Layer 5 of a small transformer language model trained on English Wikipedia (11 layers, counted from 0, width 64).
A neuron adds its activation times its output weights to the MLP's output. To switch it off is to set its activation to zero at one token and run the rest of the model.

Output weights of the MLP neurons that the questions are about. A number n stands for (n - 500) times 0.00045.
n0: 465 382 365 331 510 631 630 608 303 562 387 230 643 593 522 345 485 589 451 454 424 626 557 620 258 414 699 558 485 557 748 299 629 703 642 579 227 607 406 539 401 420 450 618 333 681 682 330 479 730 664 419 521 484 471 353 583 586 405 668 506 303 313 522
n13: 458 610 469 473 469 695 430 712 446 559 419 369 565 516 552 577 428 405 540 531 337 497 316 633 461 432 527 691 274 464 708 374 590 431 587 453 595 658 579 452 739 388 452 432 405 505 566 437 567 546 577 495 466 516 541 303 320 487 633 459 379 364 574 322
n30: 570 594 511 498 544 558 443 384 635 675 781 698 437 478 541 309 362 301 551 314 716 482 441 606 407 425 461 330 466 368 369 488 547 582 548 455 540 510 518 441 494 624 461 439 513 385 569 527 574 571 599 346 359 611 539 717 620 567 470 443 337 619 375 583
n34: 415 438 401 416 485 754 247 433 459 388 438 391 491 438 613 367 560 724 340 565 608 624 562 360 432 734 522 420 572 636 261 411 560 764 362 548 543 581 351 586 361 775 461 533 586 400 589 485 481 362 613 639 466 555 828 433 357 403 510 489 445 614 482 781
n37: 491 350 133 447 586 351 385 706 562 401 420 459 455 230 504 782 517 249 378 270 431 480 607 714 771 358 545 447 509 298 689 457 602 613 432 441 529 305 594 930 487 332 409 584 413 490 861 579 494 518 728 618 463 322 456 510 469 599 567 331 538 427 638 445
n46: 505 464 586 480 615 513 433 476 463 455 586 467 436 407 501 341 474 590 468 446 623 585 430 490 682 725 551 494 426 396 496 608 512 520 611 508 398 468 464 554 536 631 497 441 493 356 577 457 562 473 479 497 601 348 680 468 482 488 567 491 234 471 486 427
n63: 591 534 515 463 382 317 414 612 632 319 507 515 228 643 671 246 532 459 593 257 533 436 516 426 684 507 556 223 541 367 398 402 409 516 587 467 286 433 402 608 570 701 607 541 469 636 438 595 541 758 330 586 388 694 609 561 428 545 593 517 667 437 529 592
n71: 561 485 544 510 573 553 586 611 571 557 41 436 473 347 378 654 595 358 466 450 623 671 566 392 716 301 529 633 600 560 438 663 505 632 396 369 445 483 549 761 461 254 345 510 505 455 597 509 444 141 566 601 472 611 451 479 408 590 503 539 417 552 765 353
n84: 566 626 426 532 718 600 465 495 325 560 690 575 367 529 626 410 317 784 380 548 259 640 337 581 590 644 246 487 401 457 452 293 547 597 499 444 537 556 538 595 430 444 501 338 396 513 530 437 504 485 598 618 713 445 665 359 518 583 621 574 505 371 450 334
n92: 488 488 210 222 652 786 646 423 467 606 527 398 483 386 688 502 419 556 569 340 397 471 423 687 295 446 392 715 591 479 376 660 414 620 489 627 518 617 518 28 590 405 587 330 471 709 604 439 563 221 617 373 496 447 502 516 778 469 616 720 681 471 472 405
n147: 414 498 488 400 730 501 491 148 476 505 447 199 444 481 584 409 764 365 315 480 141 314 443 712 414 471 718 511 716 438 524 262 472 740 458 504 614 551 639 835 318 531 275 708 641 158 608 775 446 257 751 509 501 373 415 544 283 640 693 343 526 448 600 796
n153: 606 460 504 337 574 574 707 561 625 235 508 430 549 731 833 479 725 725 461 517 437 505 382 441 363 480 571 473 464 646 483 481 468 453 547 769 627 537 535 476 720 324 420 415 364 373 311 572 251 596 448 622 476 464 292 316 468 454 615 424 594 477 439 466
n160: 509 422 800 445 642 374 488 519 448 367 456 518 433 589 399 576 550 429 433 240 803 528 545 526 620 500 482 496 519 509 192 480 358 693 719 199 523 719 667 483 786 515 609 485 464 284 732 386 460 455 507 485 537 556 361 366 388 340 365 423 619 628 648 291
n164: 360 558 327 335 415 473 452 645 449 533 516 542 373 369 690 380 465 438 501 481 506 461 528 337 541 544 752 409 629 775 445 564 651 657 483 580 593 496 409 505 697 271 643 764 254 89 640 465 533 366 583 684 642 623 497 482 402 468 535 480 204 441 282 619
n172: 287 618 622 572 574 339 491 404 383 553 504 286 479 347 345 501 488 549 541 636 533 624 396 468 541 653 466 726 390 368 568 684 567 563 158 421 577 494 495 484 347 318 501 676 561 696 581 419 443 439 483 585 729 503 430 265 495 531 328 359 578 690 733 388
n176: 541 572 537 368 478 538 527 537 401 574 529 402 588 534 549 335 521 625 393 342 523 629 461 478 737 535 486 574 321 704 673 473 365 488 441 472 578 557 488 479 669 572 460 455 575 450 500 350 445 343 442 372 635 579 499 413 497 464 373 492 414 560 510 520

Each question names a token from some text and the token that comes next. It shows the activations a of the neurons there, in the order above. A number n stands for (n - 500) times 0.012.

Then comes g, the gradient of the next token's log-probability with respect to the MLP's output, scaled to length 1. A neuron's effect is roughly proportional to its activation times (output weights . g). A number n stands for (n - 500) times 0.001.

"p", then "ath"
a: 489 506 503 427 500 554 498 500 564 500 500 500 500 470 553 624
g: 524 238 380 567 473 495 515 254 472 640 557 381 576 501 554 458 471 652 459 672 520 393 617 637 534 445 502 673 448 728 564 491 573 214 424 661 491 613 262 442 234 613 421 402 267 689 651 419 690 472 407 518 428 348 502 474 312 691 450 564 522 664 586 607
Which neuron, switched off, raises the next token's probability most? n34

" N", then "ik"
a: 500 500 500 508 500 514 500 591 500 386 500 500 528 500 500 533
g: 350 572 634 615 477 408 464 397 186 481 632 352 597 534 540 574 277 302 656 457 314 446 465 498 651 248 535 467 430 663 527 445 495 665 495 195 508 462 559 372 645 398 518 508 521 560 403 568 558 466 677 460 718 613 469 517 550 613 275 529 412 759 618 702
Switching off which neuron hurts the next token most? n176

"ig", then "ent"
a: 500 500 430 500 500 479 495 500 500 500 500 497 500 500 488 450
g: 464 542 563 589 542 439 591 413 550 402 699 404 408 475 475 562 509 245 496 646 715 537 390 588 677 504 708 351 619 298 399 594 520 481 565 549 403 546 467 624 561 695 444 320 400 587 520 725 536 605 270 779 243 427 396 288 262 504 409 322 610 540 467 539
Switching off which neuron hurts the next token most? n176

" Q", then "ual"
a: 500 531 464 505 500 487 500 482 508 500 500 500 488 500 500 447
g: 477 730 463 537 458 691 335 520 523 507 576 526 570 536 386 572 361 710 576 505 702 506 423 636 608 451 380 351 537 511 532 589 689 466 561 543 528 558 720 554 527 336 437 570 472 480 513 525 258 609 540 675 634 353 582 225 327 417 341 453 609 204 195 318
Switching off which neuron hurts the next token most? n13

" D", then "ou"
a: 500 558 477 499 500 510 511 509 500 500 500 502 500 500 500 516
g: 466 680 596 373 541 582 518 613 453 611 402 542 416 525 287 419 596 455 538 609 366 318 302 633 400 454 495 375 528 564 720 544 413 307 654 261 741 429 431 631 555 578 740 533 590 639 337 529 340 556 601 384 466 402 667 246 648 651 486 538 430 639 320 338
Switching off which neuron hurts the next token most? n13

" with", then " B"
a: 500 500 500 500 494 519 500 500 499 320 500 500 512 500 500 516
g: 575 522 594 378 461 674 568 475 413 398 319 672 420 535 329 473 564 513 543 427 276 517 647 403 625 340 698 438 538 513 499 508 423 712 430 399 480 365 478 638 104 223 425 676 613 415 696 544 553 612 500 594 485 549 755 478 387 462 607 622 301 627 576 415
Switching off which neuron hurts the next token most? n92

"b", then "r"
a: 500 614 498 573 500 648 502 500 500 500 500 515 483 500 500 501
g: 407 541 486 584 466 517 531 256 669 222 376 289 732 438 628 438 526 777 468 668 662 419 565 193 349 738 571 315 350 590 600 481 462 484 487 652 475 549 463 535 577 567 405 604 506 279 519 578 415 446 365 586 455 555 710 578 496 552 517 585 551 286 386 521
Which neuron, switched off, raises the next token's probability most? n13

" M", then "ult"
a: 520 500 500 500 496 530 500 490 505 470 500 504 500 445 500 496
g: 282 466 381 585 540 427 574 472 556 582 611 659 533 437 483 540 420 746 442 782 484 472 621 422 436 523 334 443 388 504 489 293 639 352 676 574 736 658 643 684 629 571 430 542 432 386 681 589 620 358 226 381 523 224 547 484 475 450 372 630 320 454 345 443
Which two neurons, each switched off alone, lower its probability most, in order? n92, n46

"as", then "ey"
a: 500 500 521 500 489 603 415 500 499 500 500 502 500 500 500 500
g: 560 478 667 497 629 537 517 496 385 735 459 357 780 473 323 721 414 532 458 633 437 573 572 421 390 439 533 702 379 576 638 386 459 677 567 354 495 501 389 655 551 405 286 710 481 386 448 443 530 422 459 318 828 471 405 267 352 418 450 332 406 652 633 554
Switching off which neuron hurts the next token most? n63

"art", then "an"
a: 500 500 481 500 518 488 500 431 436 500 488 500 500 446 500 484
g: 663 505 683 566 285 300 507 480 702 225 456 642 708 442 548 303 559 618 460 618 546 396 318 358 501 579 717 375 475 414 541 582 458 495 600 595 409 676 586 538 404 579 366 620 493 265 540 539 496 613 325 525 293 659 758 422 583 414 278 512 486 433 415 552
Which two neurons, each switched off alone, lower its probability most, in order? n84, n71

" a", then "m"
a: 500 500 500 500 500 362 500 500 497 447 500 500 500 525 500 524
g: 691 440 446 441 507 732 374 622 475 671 471 543 384 587 485 643 469 475 480 598 461 411 363 395 426 269 527 784 508 611 549 429 338 492 658 608 631 494 575 495 491 548 315 326 346 661 636 502 671 658 432 358 517 412 405 405 728 355 425 595 592 124 374 567
Switching off which neuron hurts the next token most? n46

"w", then "ed"
a: 500 516 459 465 501 500 493 489 500 500 500 464 500 500 500 500
g: 518 373 556 430 622 354 692 572 444 826 579 632 734 479 411 462 480 493 473 586 526 720 393 534 377 279 534 339 311 655 631 397 699 433 507 346 589 478 682 586 402 286 716 581 521 532 550 332 506 310 486 432 453 604 385 439 514 497 522 587 228 614 398 370
Which neuron, switched off, raises the next token's probability most? n30

"anc", then "es"
a: 505 500 500 500 474 440 500 500 531 500 500 500 500 515 583 500
g: 400 493 478 696 539 594 651 397 490 419 453 887 447 567 487 389 313 441 355 537 488 405 480 579 600 617 221 475 290 371 607 458 607 631 261 507 454 518 451 564 699 576 426 483 471 742 689 484 392 576 458 756 698 576 442 405 313 446 450 624 462 395 472 347
Which two neurons, each switched off alone, lower its probability most, in order? n172, n84

"h", then ","
a: 496 503 464 495 500 504 500 500 567 500 500 502 500 500 500 578
g: 539 335 319 522 305 463 525 626 756 458 503 580 573 563 554 404 543 286 394 591 258 389 620 519 513 560 438 628 539 394 454 612 460 274 553 817 396 448 709 393 695 407 552 665 625 489 291 490 398 332 491 547 473 365 429 636 363 357 726 622 597 488 656 494
Switching off which neuron hurts the next token most? n30

"A", then " F"
a: 500 500 615 500 500 421 500 500 507 500 500 500 507 500 500 510
g: 720 624 523 543 567 385 588 472 598 499 392 585 154 534 475 325 545 686 561 402 453 593 550 400 465 462 585 446 363 389 394 422 635 651 562 393 551 222 473 572 377 471 538 393 563 603 522 701 580 596 944 328 526 471 379 666 530 402 437 581 335 325 471 504
Switching off which neuron hurts the next token most? n30

"end", then "ley"
a: 500 504 506 459 500 503 503 481 500 500 490 500 500 500 500 500
g: 662 313 271 497 367 718 477 358 397 448 641 372 434 753 507 386 561 481 524 499 428 517 587 528 387 491 786 362 575 342 428 523 455 498 616 751 492 404 649 389 547 483 592 377 558 742 478 582 503 461 258 305 566 629 822 375 506 572 309 458 477 505 498 526
Which neuron, switched off, raises the next token's probability most? n34

" K", then "ig"
a: 514 504 500 498 500 587 500 665 500 498 500 499 525 500 500 515
g: 612 488 595 476 601 338 481 599 493 551 450 523 551 486 205 525 505 492 331 433 481 464 352 642 315 593 470 663 581 492 248 588 400 508 509 471 699 611 417 624 235 478 694 556 628 735 632 717 553 508 545 600 298 594 328 446 550 384 582 344 313 386 720 311
Switching off which neuron hurts the next token most? n71

" all", then "ow"
a: 500 500 500 500 500 500 500 500 494 417 500 500 502 506 451 514
g: 532 506 581 398 522 426 631 387 518 412 658 426 643 540 291 553 565 513 508 695 639 381 661 408 377 413 701 639 534 733 645 463 395 546 665 205 720 454 537 476 394 349 465 529 604 600 588 396 471 564 508 154 548 653 222 386 491 340 397 584 579 395 389 498
Which neuron, switched off, raises the next token's probability most? n172

"t", then "ens"
a: 499 622 500 494 543 500 500 500 500 476 500 498 500 500 500 500
g: 538 528 590 646 344 431 414 582 597 527 562 397 460 432 248 366 182 476 507 593 366 659 442 646 473 519 600 679 522 601 207 577 667 686 650 478 470 582 596 619 516 479 653 310 531 385 686 392 310 406 548 582 611 434 549 401 502 666 589 190 530 432 515 324
Switching off which neuron hurts the next token most? n13

"10", then "."
a: 500 500 502 507 495 504 500 501 500 517 500 514 559 500 488 500
g: 311 417 739 596 599 657 495 569 388 318 321 502 502 445 390 589 282 398 542 596 484 473 516 474 748 500 587 531 704 390 738 509 544 343 422 339 580 532 412 549 481 521 333 515 632 407 593 403 369 344 437 643 427 688 686 376 371 538 305 325 617 774 620 565
Which neuron, switched off, raises the next token's probability most? n92

" Ch", then "ic"
a: 525 500 500 500 500 601 507 510 530 500 500 470 508 497 500 500
g: 532 248 511 360 664 599 438 556 536 357 500 474 477 398 539 476 540 558 433 678 563 695 329 512 737 648 356 612 307 343 672 403 572 308 431 459 384 703 438 573 596 439 417 531 378 384 653 621 620 563 544 450 529 448 548 199 631 574 593 331 278 455 515 786
Switching off which neuron hurts the next token most? n46

" L", then "ank"
a: 500 635 488 500 500 500 495 500 500 500 500 538 500 500 500 500
g: 496 612 551 458 442 515 696 384 420 471 676 379 378 580 575 429 435 508 481 588 472 484 393 407 346 505 297 580 410 590 590 481 535 523 792 292 699 390 543 628 750 441 455 543 463 674 431 502 338 415 353 450 364 602 775 584 708 181 330 552 544 310 570 634
Switching off which neuron hurts the next token most? n13

" Ind", then "ia"
a: 459 494 496 499 500 619 471 500 500 484 500 502 500 496 497 538
g: 341 381 418 549 709 611 778 485 432 606 491 435 731 545 412 445 357 512 399 504 366 308 404 608 373 350 631 441 407 534 803 423 358 261 455 538 218 460 452 385 515 599 650 596 659 447 363 414 595 348 550 538 519 532 604 455 619 731 751 487 515 505 532 560
Which two neurons, each switched off alone, lower its probability most, in order? n63, n176

"an", then "b"
a: 500 500 510 500 502 472 500 500 474 500 500 500 500 500 500 500
g: 521 486 533 422 323 383 736 458 639 671 722 520 522 451 274 352 501 475 469 829 721 391 569 517 427 423 604 637 505 523 447 513 294 500 610 557 367 465 529 439 440 351 428 600 412 678 597 416 517 493 457 329 444 737 573 336 513 438 645 277 530 207 629 630
Switching off which neuron hurts the next token most? n84

"r", then "est"
a: 500 500 492 500 500 500 500 518 500 500 500 564 590 500 500 487
g: 449 554 471 548 632 452 512 449 562 523 425 715 517 448 601 567 533 553 668 333 467 749 763 284 407 449 575 291 308 430 187 638 610 539 474 595 415 584 441 707 499 491 542 476 615 231 498 400 426 389 566 543 616 285 406 687 264 568 603 588 528 598 441 315
Switching off which neuron hurts the next token most? n160

"ig", then "al"
a: 500 500 499 500 500 520 513 509 500 500 500 503 500 500 500 480
g: 739 433 446 539 287 456 352 408 512 524 486 448 637 323 511 559 462 606 508 160 539 519 546 377 469 466 489 392 588 436 567 662 688 213 637 447 400 542 433 545 523 695 602 553 675 346 368 728 527 336 498 566 377 619 504 694 427 505 341 379 707 672 652 351
Switching off which neuron hurts the next token most? n63

" L", then "i"
a: 520 500 500 502 514 559 500 519 500 476 559 537 505 500 500 500
g: 551 288 460 522 531 516 427 585 611 413 409 608 538 291 622 656 699 447 523 326 406 394 587 434 640 547 575 524 653 363 360 563 665 546 388 621 431 387 300 467 301 621 587 583 663 163 571 555 675 472 531 471 591 432 219 604 330 581 559 460 480 649 716 312
Switching off which neuron hurts the next token most? n147

" th", then "rough"
a: 500 500 500 479 500 525 500 500 488 500 500 436 488 500 500 498
g: 514 580 642 560 538 410 583 596 595 671 655 428 582 448 452 717 506 535 578 379 637 287 518 540 577 646 424 390 559 526 762 570 420 529 453 193 564 413 504 308 478 435 651 542 477 399 175 397 424 436 289 329 697 312 594 490 444 366 460 545 484 749 368 667
Switching off which neuron hurts the next token most? n153

"t", then "ing"
a: 500 534 507 426 500 500 491 500 516 500 500 500 500 500 500 585
g: 415 445 431 334 391 342 401 526 524 689 559 448 471 326 563 508 582 533 364 696 673 316 184 639 377 673 595 519 445 684 412 450 562 566 706 746 623 558 354 379 477 512 543 634 518 528 455 424 539 706 318 413 308 596 619 417 538 707 332 423 384 701 445 458
Which neuron, switched off, raises the next token's probability most? n34

" R", then "ich"
a: 500 500 500 500 500 557 500 514 500 500 500 555 500 500 500 478
g: 461 649 476 646 646 324 414 715 647 227 453 410 763 448 488 540 605 685 395 491 432 574 522 524 391 527 615 549 299 354 214 558 429 663 321 613 369 502 489 489 510 380 609 421 566 479 394 430 431 310 597 588 412 724 653 404 348 578 716 387 521 446 484 695
Switching off which neuron hurts the next token most? n153

"ampions", then "hip"
a: 568 465 494 500 499 596 500 500 466 500 500 494 500 363 500 468
g: 407 374 550 559 561 460 450 490 363 637 528 535 633 414 437 624 289 667 303 711 441 592 407 746 503 637 505 697 632 499 533 381 492 333 362 438 372 482 601 480 622 400 197 533 558 419 542 443 679 527 662 326 546 575 233 369 609 550 535 280 607 380 533 750
Which two neurons, each switched off alone, lower its probability most, in order? n164, n0

" he", then " g"
a: 594 492 486 500 500 513 500 477 500 500 500 500 500 458 499 428
g: 516 488 589 459 527 221 294 506 484 173 504 257 559 381 726 425 472 575 490 504 396 465 570 636 694 636 364 506 539 435 646 290 823 447 569 585 293 545 594 426 421 365 462 635 422 285 529 381 447 608 722 528 535 523 616 482 505 552 584 508 671 574 406 632
Switching off which neuron hurts the next token most? n0

" C", then "up"
a: 533 496 459 500 500 509 500 500 501 500 500 444 500 500 500 452
g: 422 479 508 543 666 686 279 589 542 478 307 384 515 535 339 461 551 556 576 706 242 292 510 536 625 554 558 636 479 565 323 414 586 789 323 450 445 519 701 526 372 465 606 558 612 467 438 408 515 512 741 262 504 599 665 384 630 547 440 580 402 320 227 550
Switching off which neuron hurts the next token most? n153

"ial", then " In"
a: 500 646 489 522 500 532 500 500 431 500 500 500 500 576 500 505
g: 679 221 332 451 433 383 451 429 593 658 720 503 563 434 578 489 462 710 541 754 392 219 522 656 512 589 679 359 591 502 530 556 320 420 425 541 736 219 482 594 391 483 470 457 526 530 574 437 565 593 566 419 389 534 492 761 658 512 502 512 385 341 359 316
Which neuron, switched off, raises the next token's probability most? n13

"7", then "8"
a: 500 477 505 500 500 500 500 500 500 500 500 500 522 500 522 462
g: 577 384 661 552 551 489 584 361 429 243 442 649 310 525 558 433 557 126 601 255 493 452 419 534 693 480 550 469 509 401 576 630 456 674 421 429 562 548 708 357 338 770 687 374 479 492 525 329 362 644 512 524 606 518 454 510 357 520 357 735 534 685 470 568
Switching off which neuron hurts the next token most? n160

"ad", then " of"
a: 500 650 493 440 503 500 465 500 500 500 500 500 500 500 500 502
g: 473 742 578 514 488 411 597 407 301 381 334 466 558 508 651 578 440 680 485 317 455 567 382 533 583 561 530 351 554 626 335 462 683 594 752 499 369 595 333 458 603 403 182 461 581 492 636 589 679 590 577 367 394 635 573 221 349 553 256 536 624 447 648 471
Which neuron, switched off, raises the next token's probability most? n34

" M", then "el"
a: 513 500 500 500 500 578 500 617 500 485 500 516 500 500 500 543
g: 310 711 597 481 323 544 650 722 547 396 402 546 570 553 504 362 588 497 456 335 508 576 655 416 475 392 667 599 614 420 347 560 570 526 452 487 504 524 537 510 584 343 232 619 532 650 404 654 597 250 373 419 329 327 404 605 336 705 441 557 254 715 536 699
Switching off which neuron hurts the next token most? n71

" and", then " res"
a: 500 500 500 474 498 517 500 507 442 500 500 500 510 500 500 464
g: 406 576 765 626 581 480 441 735 480 712 455 680 558 651 548 541 375 578 576 451 623 404 532 712 553 675 220 378 388 484 363 270 570 668 591 623 388 455 640 411 299 411 393 629 443 412 705 377 599 413 496 544 351 414 444 480 590 513 487 458 359 368 391 261
Which neuron, switched off, raises the next token's probability most? n84